Layer 8 of a small transformer language model trained on English Wikipedia (12 layers, counted from 0, width 128).
A neuron's activation on a vector x is SiLU(gate . x) times (in . x), where the dot is the dot product.

Input weights of the MLP neurons that the questions are about. A number n stands for n times 0.0076.
n2 gate: 15 20 -14 3 8 -11 54 -6 44 10 8 66 19 34 -11 3 0 -44 -27 23 18 30 15 -26 -10 7 7 1 -2 -4 7 -31 -21 9 -25 34 7 26 27 27 2 -17 19 -25 -22 -8 -61 45 -47 -45 -27 5 8 -17 -4 1 17 -1 -61 -6 -14 0 -3 38 -1 12 -11 -18 3 -27 -55 4 -16 41 -17 -7 19 -2 -10 18 24 1 6 20 7 8 2 8 12 21 2 18 5 -1 -27 50 -6 -27 -15 3 15 21 -28 10 24 -3 -12 37 40 16 34 11 5 -11 12 -55 1 48 -36 14 -2 16 -9 27 -8 29 41 30
n20 gate: 36 -13 -13 -6 -38 13 -26 -8 -12 12 -2 23 -1 -29 6 25 3 1 -4 -49 -11 10 -6 -6 -11 5 -4 -26 -4 1 -3 11 16 -1 -7 37 4 12 -2 9 -3 -13 25 -3 -4 9 16 -17 -13 15 -3 25 28 -13 -31 10 12 -21 2 6 7 -31 -19 26 23 -38 -4 6 -47 14 16 -2 -20 29 -6 -22 -13 17 9 -33 9 -13 -10 11 19 12 -19 13 18 -11 4 -5 36 19 13 10 26 5 -27 4 -6 -50 25 -3 -13 7 -31 1 -3 68 -5 -3 -30 -9 -19 7 -6 7 11 -6 -13 11 -2 -14 3 13 -17 -12
n76 gate: -9 12 -14 -18 12 -37 37 -5 16 -32 1 -9 14 -15 -16 -15 -23 -17 17 -55 -27 -14 -39 -43 4 45 -23 -28 4 6 -39 -13 5 22 17 -18 12 15 4 -9 -21 19 -10 0 43 35 1 -23 -6 21 16 -11 22 9 -47 -28 -2 17 -18 3 -30 30 16 -22 -2 -28 19 -29 -20 48 13 16 18 13 -32 23 -27 -1 7 10 -6 14 8 12 25 -2 8 -29 47 35 53 -13 -5 -16 -20 -27 20 -13 5 23 -23 21 -19 74 33 61 28 10 18 -22 -10 4 -39 3 25 -17 24 64 -8 -20 -5 16 20 28 3 -30 -3 18
n99 gate: -24 -12 52 23 11 2 4 21 -18 7 -47 -18 23 -4 -3 -1 27 -13 -5 1 -2 0 -18 4 -9 -4 -13 -14 -31 -56 -40 -2 -11 -26 19 -20 21 33 18 0 9 -33 -21 0 29 2 41 -39 -1 2 -2 15 -9 26 15 -23 -3 -53 -28 27 -4 18 16 -7 -31 13 -22 61 37 -11 25 -21 27 13 59 -12 -64 -12 4 -10 -28 1 27 -15 4 -12 3 -8 -42 14 1 41 46 7 -6 -9 -35 37 -19 18 52 45 -12 58 -10 1 -1 -15 12 33 -68 42 -21 17 -21 -29 20 8 6 -3 22 22 2 24 32 -18 6 -38
n102 gate: -37 -46 1 -12 48 -30 34 30 -2 -21 -2 27 -51 1 2 23 20 -5 -5 -40 -26 20 7 -12 -7 -14 -13 2 8 2 32 -20 -9 46 -29 -10 -15 -6 -5 -7 10 69 9 8 -24 -36 -35 31 15 -5 -6 -3 37 4 9 -42 0 2 3 -4 -30 54 39 -25 -51 5 -68 35 -14 6 -49 22 7 42 -53 14 23 -13 10 5 -18 -29 33 -31 29 43 1 -3 -6 66 32 1 17 2 23 6 -27 41 -9 35 -6 -21 39 4 20 48 17 -25 -10 2 -4 8 38 -9 -6 20 -7 15 -6 2 1 29 8 45 15 15 -11 -23
n139 gate: 1 4 -8 4 -17 3 12 39 27 -48 -2 4 -7 -5 11 -31 -16 3 -1 52 -2 32 -26 6 -32 4 -28 13 -17 -4 29 13 -18 20 27 -5 -11 32 10 -9 -10 51 20 -4 63 16 -11 -33 -8 9 -24 47 -5 -17 -18 23 53 -43 17 40 -45 -17 -16 -19 -37 16 5 3 -10 -1 0 2 -8 -46 17 41 18 -2 22 -28 6 26 -19 -11 38 -25 8 15 15 44 1 21 1 -40 -1 -16 -19 12 35 -27 3 33 20 7 -23 -4 -19 -12 30 12 -22 32 -27 -30 20 -6 -31 -14 26 -46 -41 -19 13 1 1 4 18 -5
n161 gate: -47 7 31 58 -23 -52 3 11 16 23 -15 8 -18 -23 -31 13 -69 1 6 22 -6 0 2 -3 -18 -6 19 17 18 -16 -5 29 1 3 -16 -12 -17 1 4 -17 -51 41 2 -2 25 2 -20 21 3 -52 42 29 -8 -6 -2 30 -7 10 -8 8 -4 -3 -25 18 8 -8 -20 -21 15 18 -5 39 -15 37 43 16 -2 22 53 -15 -5 -12 13 -6 -14 32 -14 10 -9 -42 12 63 48 36 -7 -19 -12 -28 17 -39 22 35 13 -21 30 19 46 -29 48 -1 3 -12 9 -1 -3 -39 34 48 -22 -24 -12 -5 0 3 -44 -1 -31 -3
n168 gate: 6 24 16 -22 3 -2 -18 16 -18 -15 -18 -38 -10 -18 22 27 19 -16 -24 27 -45 0 -19 -19 42 37 -4 -2 4 44 9 -43 -38 40 1 -15 -18 21 2 6 -23 15 14 22 -35 -14 -2 11 -13 -23 -2 8 9 17 -2 2 21 -26 -59 -25 0 50 44 -2 -4 3 -22 73 14 -50 2 -29 32 75 -19 20 11 -28 -28 -9 14 -1 35 22 53 3 -28 18 6 50 -6 31 -30 -14 -25 4 -9 -3 4 -7 -54 6 48 -42 43 -3 -5 -28 30 4 40 31 34 23 0 -24 31 2 -8 28 11 -31 1 32 6 13 24 18
n205 gate: -54 28 12 -1 -24 16 -84 -4 -32 -25 -11 -34 -5 -21 19 -1 40 21 -43 -24 -37 19 -21 1 -2 0 -27 -2 15 -52 -5 20 17 -6 16 25 -25 -27 -16 1 -22 16 -22 31 19 9 -10 -1 -2 -3 22 7 4 8 21 16 -7 -9 21 -8 -1 -10 4 42 10 -13 -12 37 -23 11 20 35 -4 15 21 15 2 -10 -12 17 25 3 -28 11 13 31 7 16 1 -9 16 0 32 -5 8 5 -29 36 -19 -6 -19 -29 -1 -3 -6 -16 -7 36 12 9 20 -14 -3 9 31 -2 -36 11 -14 -3 -19 -14 -12 -45 -18 20 -7 34
n215 gate: 4 -42 50 2 2 9 2 31 10 10 -1 9 30 1 1 -23 -14 25 -12 36 3 37 11 68 -18 6 1 -4 33 4 -28 12 -20 37 15 39 31 6 -1 -14 -25 -12 -14 -26 16 -2 20 -38 11 16 34 2 11 -7 25 25 25 -30 -41 -6 -11 -13 3 -15 -1 7 -11 52 18 30 -12 17 -14 11 10 -6 -3 -3 13 52 5 3 -35 -18 4 33 -32 39 -16 32 -16 34 -13 5 4 -23 -28 16 51 13 25 9 33 18 -21 7 -12 -23 -41 14 14 -42 -37 25 -23 -10 -1 0 31 1 3 -6 -23 -9 3 -27 6 -61
n260 gate: -58 16 -17 6 12 30 15 18 -46 -31 29 1 12 7 6 36 -7 -14 -28 7 -19 -23 30 -11 -36 -26 23 11 -14 15 -22 -20 29 -42 -39 -12 20 9 -5 -6 4 11 70 31 -29 22 7 -7 3 -19 8 40 21 29 -5 9 19 -25 -13 12 -28 -30 -49 4 0 -1 -20 -40 -6 28 -23 -9 -16 25 -24 4 -49 21 21 -2 20 12 -86 -19 1 9 13 -5 -38 3 67 -1 3 26 13 1 -24 20 -7 -23 -24 12 -23 -36 -22 19 18 -5 -47 -18 -1 32 -62 -11 -25 18 4 11 -12 -18 -1 -2 1 2 4 -17 9 26
n293 gate: 13 -5 -5 14 -17 5 49 -11 15 -27 30 25 5 -11 -4 -19 43 -1 -2 -1 2 17 -27 -34 8 -17 -26 13 -13 -35 -2 -11 -47 27 41 -8 25 -27 26 -5 44 0 17 24 48 -24 2 -41 -25 -2 -12 15 -6 2 13 15 42 15 35 9 -10 7 -3 -13 -31 -7 -2 -34 -13 -20 -7 -11 -1 -40 -1 14 -3 -7 -4 6 18 7 7 -17 21 17 -4 27 11 17 -16 -38 -23 -3 43 5 -38 -16 16 -22 3 5 -20 -11 -23 20 36 -5 -19 -4 -8 38 -16 -6 -21 -13 6 -21 17 39 -15 -50 8 -4 -35 -27 -8 3
n302 gate: -6 19 8 -14 -19 -32 42 -5 27 4 37 -56 14 -34 42 26 -2 -11 17 32 2 40 -1 -3 2 51 32 32 18 3 22 -16 7 36 -60 -23 59 19 -18 -24 31 28 -8 44 -9 -2 2 20 1 22 35 -26 33 30 -3 38 28 -30 25 -71 17 50 1 -25 10 3 -12 -4 1 -16 19 -45 17 -31 19 -11 -8 -43 21 4 19 12 -17 8 27 -28 -9 -11 -82 23 -9 -16 -15 -27 40 19 9 65 0 -21 -15 -3 -16 -6 -27 12 1 -19 15 17 14 -29 21 2 -13 -15 -25 13 34 -6 -6 3 -19 -9 -55 3 -16 -15
n306 gate: 2 -24 -20 0 45 -12 11 -19 -8 35 -25 0 -41 -10 -17 31 -36 34 -1 4 11 4 0 18 7 5 17 24 27 20 28 21 -31 -17 -16 -19 18 15 1 2 -21 26 24 7 8 34 -10 9 -32 40 19 -17 7 13 -5 -1 19 -29 24 -31 -30 -18 29 34 -36 16 -7 22 39 -21 40 -31 10 8 -20 54 -61 -8 -32 19 2 -45 31 -2 -25 -41 32 21 14 -18 -18 4 4 5 50 -36 5 -4 7 1 -18 -53 -24 2 -57 -32 -27 12 24 12 -82 -9 3 -26 -6 2 64 30 -50 19 -1 30 33 7 22 -5 8 -17
n2 in: 8 -1 -21 16 18 14 -20 19 -37 29 31 49 -24 -3 -28 -29 38 -19 12 -39 28 -41 -14 -2 -17 3 -32 28 -6 -23 13 2 -23 -10 -38 -49 -32 -2 23 7 5 26 21 -1 -1 -8 9 -22 10 3 13 21 13 3 6 -3 -4 -27 -42 -10 -5 -26 -15 94 -10 -7 -26 -11 1 -3 6 1 -50 14 -38 -36 6 10 18 19 -18 25 7 23 15 35 -11 12 6 16 -16 -60 18 9 16 10 4 13 9 -20 -20 12 38 0 19 19 5 -10 -10 -28 -7 9 -39 5 -5 -37 -15 10 -45 10 -11 11 -21 7 6 8 9 -21
n20 in: 13 -10 20 -9 -29 6 16 16 38 -7 -10 17 1 -15 -25 10 -24 -3 38 29 48 -15 18 5 2 -20 -8 -20 -14 -26 22 26 -9 -3 9 -39 -2 -14 6 -6 22 -12 -32 -18 -11 -19 -1 0 -29 -22 -47 9 10 -35 2 26 -40 -8 -18 -19 -3 5 -8 46 -1 8 -28 -3 -4 15 -15 2 10 -4 -1 35 -12 33 1 -1 10 -19 -3 -17 -13 -22 -22 -19 -31 19 3 7 7 34 1 -30 11 -22 11 15 7 5 -31 13 -6 -35 -6 29 -7 35 -4 2 -24 -19 -37 25 -3 -5 -13 -3 -15 -1 -18 -46 4 17 -5 -15
n76 in: -20 -13 21 -28 29 -22 -3 7 -22 -3 22 18 7 19 -6 32 -18 -8 -11 -7 5 -13 -9 -8 -31 20 -37 12 -17 -7 34 -18 -17 -48 5 1 -12 14 5 14 -7 42 26 -2 -7 9 -12 22 4 1 -55 -43 10 20 8 13 6 1 -67 -3 13 4 -12 -10 -21 -2 -4 25 18 18 -8 -11 -28 24 -41 -7 -4 -14 30 28 53 17 17 -14 -17 -28 14 13 46 17 7 -14 8 5 -18 -16 19 32 -27 -17 6 -25 15 -3 -39 -67 27 19 -5 -30 -3 33 2 24 -3 -5 4 17 -5 37 -8 15 25 31 -15 -33 25 -25
n99 in: -23 41 -3 15 -41 -21 28 28 -6 -1 4 26 8 -10 37 34 -46 10 38 0 -9 12 5 33 -21 13 1 45 -12 -31 9 47 2 -23 -14 18 0 22 0 19 22 -25 19 -7 -15 21 8 54 0 -15 -3 33 -15 11 -4 18 -41 -19 10 -45 -9 -52 -21 15 1 27 9 -2 38 -6 34 30 -16 -4 -36 -28 -6 -30 -50 19 -11 33 -17 -2 13 -39 -23 20 -7 13 4 -19 -58 -14 -8 9 40 -6 -19 14 18 -13 42 -6 19 8 33 1 8 -11 -4 28 15 9 20 -25 -1 0 -23 23 -15 -24 -19 -29 9 24 6 -1
n102 in: 8 13 0 42 -5 41 18 -2 7 13 -12 -41 4 -3 14 46 -14 4 7 19 30 34 -18 -3 -2 13 -3 -22 12 -35 -34 -31 15 25 -4 12 22 -14 -4 29 -16 0 29 45 15 -11 -47 47 -18 -16 16 -2 21 -30 11 -45 27 8 3 -3 9 13 -9 38 39 9 9 -18 10 -8 12 1 -3 2 25 20 -27 7 -1 -18 9 5 12 -23 20 30 21 14 -40 11 12 -1 10 -6 1 2 -51 15 -39 -4 -1 39 -32 16 32 -32 1 23 -23 -30 -37 -13 30 -44 -10 14 43 27 -30 1 -37 4 -9 4 45 27 -25 2
n139 in: -29 18 -3 67 -40 -61 -29 27 -5 9 21 -13 -4 22 -4 -61 22 -14 11 52 -36 26 -1 -29 4 46 -2 11 4 5 -19 21 16 -24 -11 3 44 24 47 -4 31 -14 24 -12 26 32 -11 15 -24 -30 0 30 -45 32 29 -8 69 15 33 8 26 2 -15 -14 -27 -9 -32 12 -49 52 -27 17 10 -9 5 6 3 8 4 -71 -21 75 -15 -29 24 24 -6 -9 29 32 -39 5 -32 -24 -56 -1 -36 22 5 -36 -1 -25 8 6 -8 27 -13 -3 -5 87 24 23 29 -3 11 -2 17 33 -27 -9 -45 -9 -37 54 -55 29 -33 -10
n161 in: -16 1 -13 2 -7 -1 40 12 11 -28 1 -19 9 -12 -19 8 13 -30 -12 23 2 44 -20 -13 7 18 26 -25 -35 9 -19 28 21 -34 -63 -9 14 17 6 37 -33 11 8 24 4 26 16 30 45 -12 12 56 6 -5 -18 -49 -5 -44 29 12 -19 34 -26 -17 -7 -18 -53 -10 -11 -41 -17 -6 -27 5 32 8 -7 2 -19 14 -24 30 -4 13 52 13 -5 -20 -13 -41 0 18 6 12 -44 4 -16 -6 43 7 2 9 -6 0 -26 -29 25 17 17 -43 -52 14 9 18 4 -13 50 2 -10 -15 -22 4 -16 -9 -8 1 -29 -20
n168 in: 17 43 11 3 8 5 49 5 10 -62 -39 11 10 24 -24 -64 17 -11 12 11 -18 11 15 -4 -11 -5 -44 6 10 11 28 -9 -3 1 -37 17 6 1 21 45 11 38 6 8 33 -22 15 0 -18 23 -1 11 -8 9 -47 25 -8 -1 -28 9 1 17 -8 -23 8 3 25 -18 7 0 -34 18 3 52 23 18 -9 -27 -15 32 17 19 1 -9 -1 -4 -17 19 -11 25 1 3 -43 -12 2 13 18 -34 -32 9 -3 37 -8 -58 21 6 28 44 -13 -5 -26 23 7 27 -14 -1 -12 25 -35 25 34 -16 -29 24 -18 26 -6 27
n205 in: -5 -5 -12 -12 6 -6 -29 -2 -5 -1 9 -27 -24 22 26 -20 20 11 -20 22 43 7 -20 -15 24 -1 -7 -13 -3 16 0 -1 3 22 -6 -1 -1 2 10 13 21 25 1 -5 -8 -36 35 1 -11 7 -20 4 -50 6 11 -7 32 -5 -18 26 20 8 17 31 15 -9 7 1 56 -40 -11 -38 46 7 12 -9 -29 -1 -21 -11 -4 -10 20 27 34 -18 24 -4 9 -10 35 25 -5 -21 -13 17 41 17 2 -3 -15 32 4 -23 1 -35 23 -14 -31 5 10 -36 9 -2 -12 9 -6 29 -36 -4 23 -24 19 13 -21 -10 -23 -19
n215 in: -24 2 22 -20 49 25 -20 -24 -8 -11 -49 -14 35 -10 -26 38 -12 -2 16 1 9 -17 -16 39 34 13 -48 -19 7 28 -17 -8 36 -5 35 41 1 46 8 -27 -1 -4 42 -4 -17 -18 -9 -1 4 -63 -8 -1 10 -7 8 -16 21 -18 -12 46 -15 15 -13 5 -9 13 25 54 16 4 22 21 3 15 3 -20 14 8 -12 5 0 -39 8 -13 -1 38 22 -15 19 -3 -29 -13 -46 16 -17 -15 4 10 26 15 16 -12 10 28 -6 -4 21 -65 -22 -12 9 -7 33 -14 -44 11 6 -17 -13 -24 13 28 -18 -4 15 -82 5 -41
n260 in: -29 23 12 -23 -56 -6 -23 5 -16 48 2 11 8 11 15 -7 11 2 -15 -15 -21 22 24 0 -11 3 11 9 -19 -28 -9 8 24 -9 21 -25 25 -9 12 8 49 -6 -48 14 32 -14 5 -8 -8 -16 23 1 20 -17 23 -13 5 9 -18 23 8 20 1 -6 38 -13 -19 -57 -16 33 42 -32 6 -5 19 12 13 14 -11 27 53 -32 -50 15 -22 -8 17 9 -3 -1 33 -26 -18 -1 35 -27 -43 6 11 -2 23 10 -31 37 -5 6 -10 -29 -12 16 -18 -13 -4 16 -19 -9 15 -39 -4 10 -26 -69 18 41 6 -3 20 3
n293 in: -11 4 6 -46 15 14 5 -20 -17 -42 22 -2 17 4 57 -15 -37 6 -38 9 5 16 -29 -11 15 -21 -3 -18 11 -39 25 -7 9 -3 49 -4 8 -24 28 2 32 20 6 34 16 -16 -9 -2 17 -17 -2 34 -14 -5 -26 4 -1 -8 -14 -22 33 11 -13 11 16 -6 2 -5 12 12 -1 -30 -21 -6 -16 -7 7 32 1 52 18 -6 9 -8 16 4 -20 2 -41 11 -11 -31 13 38 9 -21 29 3 16 -9 -7 -4 13 2 -1 -9 11 25 44 -30 11 -3 -23 12 -28 -41 -11 -17 18 1 6 20 27 -23 -18 -10 -12 -3
n302 in: 30 -30 12 -2 14 -20 -2 -9 29 26 -29 -15 30 20 -33 -5 9 8 -2 9 -29 24 -9 9 18 33 -17 -1 39 6 -27 0 -4 -25 -18 -32 -50 -36 27 40 16 37 -21 -6 15 0 19 -18 -5 -40 44 34 18 2 -6 12 9 27 -31 2 1 29 -29 -15 14 44 -5 -14 18 -5 29 -33 -5 8 -5 -22 -6 -32 -34 9 44 -53 -9 35 32 42 24 7 -30 12 6 3 -17 21 -15 -8 -25 5 15 -32 19 22 -1 -32 -38 26 21 8 27 -9 -8 -10 -36 -25 -1 26 -15 7 14 -10 -3 15 49 18 -26 1 -25 4
n306 in: 6 13 8 4 -17 -42 -22 -5 4 -20 -10 1 16 22 24 9 19 -14 6 16 13 34 22 8 13 -74 -19 -35 -24 -29 -4 -1 30 -28 1 -29 -6 -10 -2 -32 -17 34 -30 -6 -4 -1 16 18 26 -50 -9 -18 9 44 22 -1 -8 12 1 14 1 -8 -3 -41 1 -27 7 -20 -30 -39 -27 10 20 35 -34 -6 -42 23 13 -47 31 17 5 -31 -32 11 3 -32 20 -19 39 7 8 1 -5 29 -34 -23 -20 18 0 -42 -6 -23 17 4 -13 13 -38 -23 -5 -36 9 13 21 -24 -20 -13 -37 -25 -34 -15 16 -45 -32 -23 -2 20

Each question shows a token from some text and the vector x that enters the MLP there. A number n stands for n times 0.027.

" of": -19 10 7 -3 -15 15 12 -6 1 3 19 -2 -4 7 9 -14 15 -6 -23 4 -28 -21 1 0 17 5 -15 -7 -10 11 -9 8 -3 -3 4 9 -9 3 3 5 14 -2 -2 -11 6 -14 51 -5 39 -11 32 7 7 -16 -3 8 7 3 -6 13 46 -17 -10 -10 -6 -28 23 -11 -7 8 -10 16 4 18 5 39 14 11 16 -11 0 12 -8 9 -1 -13 -28 16 -17 -22 -7 12 8 25 15 7 -2 -23 40 33 7 16 -1 -9 -9 20 10 4 -7 -20 36 -11 -12 -2 -3 9 -6 -10 -2 -10 -38 -7 4 -11 5 -13 25 -24
Which neuron lights up most? n260

" She": 3 20 -7 -1 0 2 -9 -15 -25 -9 -4 -17 -32 -7 3 -21 8 -2 -24 20 12 39 34 -1 10 2 -1 -4 8 9 6 9 22 -14 -9 -14 -34 5 25 14 12 -1 0 38 8 -2 26 -7 -5 -2 -8 -7 -7 -9 -4 -6 0 19 2 13 17 -11 7 4 -20 -9 23 -24 9 21 26 -8 -21 -18 1 1 -26 5 8 -3 9 -9 -1 14 -3 -13 -48 -5 -2 -13 3 -10 12 0 -1 4 1 -13 -23 -11 1 12 -15 -10 8 -32 11 4 4 10 -1 6 6 6 -21 5 4 9 12 -19 -46 -22 25 4 -16 -12 1 5
Which two neurons fire most, strongest first? n260, n205

" ": -1 -11 -21 -15 21 -3 -3 18 12 11 -17 -24 -8 3 -2 -1 19 6 -5 -8 4 -3 -9 -5 16 3 3 20 14 -3 4 -9 4 20 4 8 -2 15 -35 12 -12 2 -2 -7 30 5 11 14 11 -6 24 -2 12 -12 18 8 -7 46 -24 5 -14 -2 4 5 12 12 29 -26 12 16 -2 -7 10 7 -20 -21 -23 -3 8 18 2 -1 0 5 4 -1 -34 -14 -14 0 -7 1 -10 -5 -2 -46 -11 0 -21 39 18 5 -2 -19 20 -1 -23 -60 20 -7 0 -20 4 2 5 -12 3 -27 15 -11 5 -18 -8 -20 -7 3 6 -9
Which two neurons fire most, strongest first? n215, n139

"ic": -17 9 -8 -8 25 3 11 -26 1 27 -17 15 -26 14 6 -15 -4 -6 -27 -32 25 -34 -16 -6 25 -10 -7 2 5 10 18 2 3 -15 -2 8 -20 31 6 22 28 -3 19 11 -5 16 -11 9 -1 8 7 22 11 13 -17 -21 38 27 -4 17 -9 1 -12 -5 -25 5 -9 -25 6 -17 -14 7 -17 7 -6 1 -16 -15 -10 8 -21 -22 -16 9 14 5 5 1 -12 -43 -4 -9 27 25 6 -22 3 9 8 18 -4 -16 -17 -14 4 -8 -22 -7 -5 3 15 0 14 14 -16 13 -10 -21 2 15 0 -4 34 -4 5 9 5 -1
Which neuron lights up most? n139

" (": -7 1 6 -5 -10 -3 9 -3 2 -3 -19 -13 1 -10 33 -29 -10 -16 11 13 4 -38 -31 4 -4 9 18 -6 -11 -3 -2 -3 -22 -21 16 0 2 -6 -2 7 3 10 9 8 39 10 5 -18 46 0 4 -8 -8 -20 11 10 4 -6 -9 -11 6 -6 -3 32 -8 -14 2 -1 0 12 -5 -44 9 4 -24 -12 5 4 16 1 2 16 14 2 -1 10 -9 -3 -11 -10 23 0 -4 13 12 -1 1 -6 -9 26 30 9 -11 -37 -11 -29 19 -7 15 -8 7 -31 7 15 -14 -7 2 -9 7 -5 -42 -6 11 -15 0 2 1 -2
Which two neurons fire most, strongest first? n293, n161

" mov": 2 2 5 -6 0 10 19 10 11 22 -14 4 -29 3 19 -19 -2 8 -32 14 -6 -14 7 0 16 25 -17 20 21 23 12 -5 6 -8 -6 7 -46 -3 -39 -10 15 2 18 24 9 -6 14 -1 -13 13 -18 -29 -14 -32 12 -3 -10 10 0 7 8 9 -23 -8 -26 -10 8 -30 -1 8 -19 -4 3 -15 14 13 2 10 1 3 -9 1 -2 0 12 -4 -23 -3 -8 4 6 -12 11 25 11 10 0 2 23 -2 -1 7 -8 -34 18 -11 -3 0 -6 -6 -3 11 11 3 -30 23 9 10 3 -9 -27 22 -4 -7 14 -9 -5 -8
Which two neurons fire most, strongest first? n99, n102

"ed": 16 6 -18 -23 6 9 7 -11 -5 5 -2 -17 6 7 7 8 3 -2 -7 1 4 -52 -14 -16 -18 10 -30 -6 -9 7 7 0 10 -2 33 0 -21 17 -35 7 -9 2 -8 11 33 12 10 15 6 10 -15 -6 -5 -15 -25 11 1 30 7 26 -1 9 -3 0 13 -19 10 7 24 16 6 -15 -13 -5 -9 14 -11 15 -1 15 0 30 16 -11 -9 -7 -17 -1 -7 -26 10 3 -15 37 1 -40 0 12 4 13 23 27 0 -13 -2 18 3 0 -1 -6 41 -11 4 27 -21 -23 -3 -2 6 -5 -37 11 -31 -4 9 -9 10 -4
Which neuron lights up most? n76

" |": 15 4 0 -20 7 17 18 7 7 -8 -3 20 -4 -1 44 -19 -3 -21 2 -19 0 -9 10 -3 9 10 -15 -9 10 16 2 -7 15 -4 11 -1 -27 -11 -29 8 20 -16 0 5 -1 -2 -1 10 -17 10 -4 -11 4 7 8 -24 -4 19 -18 34 5 -14 37 10 -14 -21 -2 1 -14 -7 16 -14 -7 21 -11 -2 2 11 -7 4 20 -5 11 16 1 2 17 5 -16 -6 -10 16 18 6 -3 -25 -13 -1 -20 16 47 -1 4 -12 -4 8 8 -7 3 -28 -10 -10 12 -9 -26 9 3 1 9 -17 -47 14 5 -6 8 15 0 -23
Which neuron lights up most? n102

" ref": 8 0 3 -10 11 18 -3 -16 -1 -6 7 -9 -7 2 23 -12 11 9 -35 28 7 -5 4 -30 2 -15 -40 4 14 -14 3 22 3 -5 -17 28 -17 -12 -37 -4 4 -1 16 4 2 12 -4 -7 -8 24 10 2 -18 -24 21 20 1 44 8 13 0 -1 5 20 -42 -29 5 -25 24 -6 -17 -5 7 6 15 18 -2 -4 -27 7 -15 13 12 31 -2 15 -14 -21 -16 14 -5 -11 6 -15 7 -12 -3 -3 10 9 24 -16 6 -10 12 -4 -27 0 -15 -28 -10 4 6 -3 -14 -5 17 9 -9 -14 -4 6 -8 -3 25 0 10 -14
Which neuron lights up most? n205

" and": -9 -8 -12 5 16 21 25 -6 -30 5 2 -16 -5 -7 1 6 8 -4 -18 11 36 -20 29 6 -2 -14 -8 -5 -3 0 -3 6 22 -1 -2 -3 -14 20 -1 35 12 13 11 11 -4 14 6 3 -27 -9 27 2 13 2 -8 -14 -1 14 5 -17 9 1 0 -5 -14 -38 -12 -8 7 -20 -3 3 -6 2 -41 -5 -14 7 -2 0 -12 -1 -11 25 15 5 -36 -28 2 -4 -16 21 -5 -16 -1 -11 -2 8 -1 9 10 5 -29 17 -27 -19 17 13 17 -28 1 -8 -10 -6 -9 -2 5 -14 9 -16 -53 -1 23 -14 11 1 4 1
The three highest activations, in order: n306, n168, n139

" Act": -7 11 -5 -13 -5 -7 1 3 -1 -20 -12 -11 11 6 40 -3 11 -3 -18 -15 -16 -6 7 -16 -5 -12 -32 10 15 9 13 13 0 -11 -15 5 -29 3 -4 20 -3 13 8 0 4 15 -28 -1 4 6 11 -1 15 -5 1 -36 -25 2 -15 10 31 -4 -8 0 -34 -5 -2 10 18 5 -11 -4 -5 -7 18 -5 5 -14 -7 7 -11 6 3 9 7 23 -3 -23 -13 -14 10 -7 -34 11 -14 2 8 -5 -16 -9 39 -2 11 2 13 -11 -22 -2 -5 -10 5 -21 12 -8 -35 -9 0 -35 23 -10 -48 0 -9 5 4 0 0 -4
The three highest activations, in order: n102, n20, n168

" the": 4 5 8 -11 17 1 4 4 8 12 -8 -21 -13 2 -1 3 -8 -7 -23 31 16 -12 -6 -8 7 -5 -14 -1 -9 21 9 -10 29 3 3 6 -6 -1 10 10 3 -4 -9 -1 14 -1 -4 13 9 -8 3 6 17 -15 -2 8 0 23 -24 27 30 -3 -4 -13 -23 -4 10 -6 15 -8 3 -3 -20 15 -4 12 -8 10 8 0 16 13 -16 14 -1 -1 -24 -1 3 9 4 22 10 8 -9 7 -7 -8 -9 -4 2 -11 11 10 -1 -3 1 2 -2 -5 -3 3 3 1 5 -12 -8 11 -3 3 -74 -13 3 -14 8 -27 3 -51
The three highest activations, in order: n215, n161, n139

"ar": -14 20 18 13 6 18 25 -8 18 24 -1 -4 -28 0 17 6 -25 -2 -3 -21 16 -12 1 8 -17 7 0 -15 18 -4 -7 30 -5 -36 5 -10 -29 17 3 11 -6 -1 -2 -2 17 19 2 -15 11 2 10 -16 -27 12 -9 -11 14 -17 6 -3 7 -28 -19 4 -36 -6 -13 8 9 -6 3 -5 -2 -8 4 18 -27 -21 -5 26 6 9 -4 -16 7 8 -8 -15 -15 -10 4 21 2 -4 -2 -12 5 3 -39 33 35 -24 2 5 -16 -10 21 -11 9 -14 3 -6 7 -2 -29 -8 7 20 11 -4 15 1 23 -8 -11 -20 16 -5
Which neuron lights up most? n99

" Sup": 7 37 -7 22 -4 7 9 -10 4 5 -5 7 -8 -48 44 -19 5 1 3 7 8 -16 -23 -10 5 7 11 -29 5 9 14 -4 -27 -24 -7 12 -24 -10 6 1 9 18 8 -2 11 7 7 -12 15 15 -9 -9 18 -14 16 -3 -10 23 -2 1 9 -23 -2 -1 -40 5 27 11 15 2 -1 17 -1 2 7 -4 -3 -15 -19 -3 0 2 9 -7 -2 -1 -11 -19 -11 -12 7 -11 -13 15 10 -9 -8 0 -12 -14 29 -9 11 -22 41 -4 -7 10 -8 9 -15 -25 -4 28 10 -2 3 -17 21 -27 -21 -19 2 3 41 4 12 -11
Which neuron lights up most? n302

"am": -13 13 -2 1 2 5 -14 -17 8 24 -6 -24 11 8 9 -14 15 -7 -16 -18 33 -7 -7 -2 4 9 14 -20 -2 3 -1 45 -3 1 18 6 -6 3 -14 -8 12 13 -11 4 -1 16 27 -5 14 1 -9 -16 -4 -12 7 1 7 25 -16 27 31 -14 -2 8 -15 -19 23 -6 12 -7 -3 8 -26 -5 19 -40 13 11 14 -12 31 1 1 -1 3 -11 -8 2 -23 -23 0 -8 -1 3 17 -12 -2 -34 -16 10 17 -15 2 -6 28 15 -36 -22 23 -5 -16 0 1 1 -21 17 5 9 15 18 -41 -9 22 2 -17 2 -1 -1
Which neuron fires most, and how strongly? n168, at about 0.3

"p": -15 17 -8 -17 -7 3 -4 -19 1 9 -13 -11 -6 -14 24 0 -23 5 -13 -13 32 -12 0 -2 7 -1 -1 16 -12 34 20 -7 -34 -25 -5 7 7 1 -2 15 26 3 -13 -10 -9 4 29 7 -5 -14 16 -20 30 -13 4 -18 5 16 16 -23 -25 -5 7 13 3 -14 21 24 49 -12 -9 19 -5 1 8 5 15 -5 29 19 -8 -9 -7 -11 13 4 2 -12 -16 -18 5 4 -19 18 -11 -36 -2 6 9 -14 39 -6 14 -9 0 -14 -34 4 6 10 9 -22 5 12 -8 -13 -7 0 8 23 -18 -11 -16 -7 18 6 18 -11
Which neuron lights up most? n215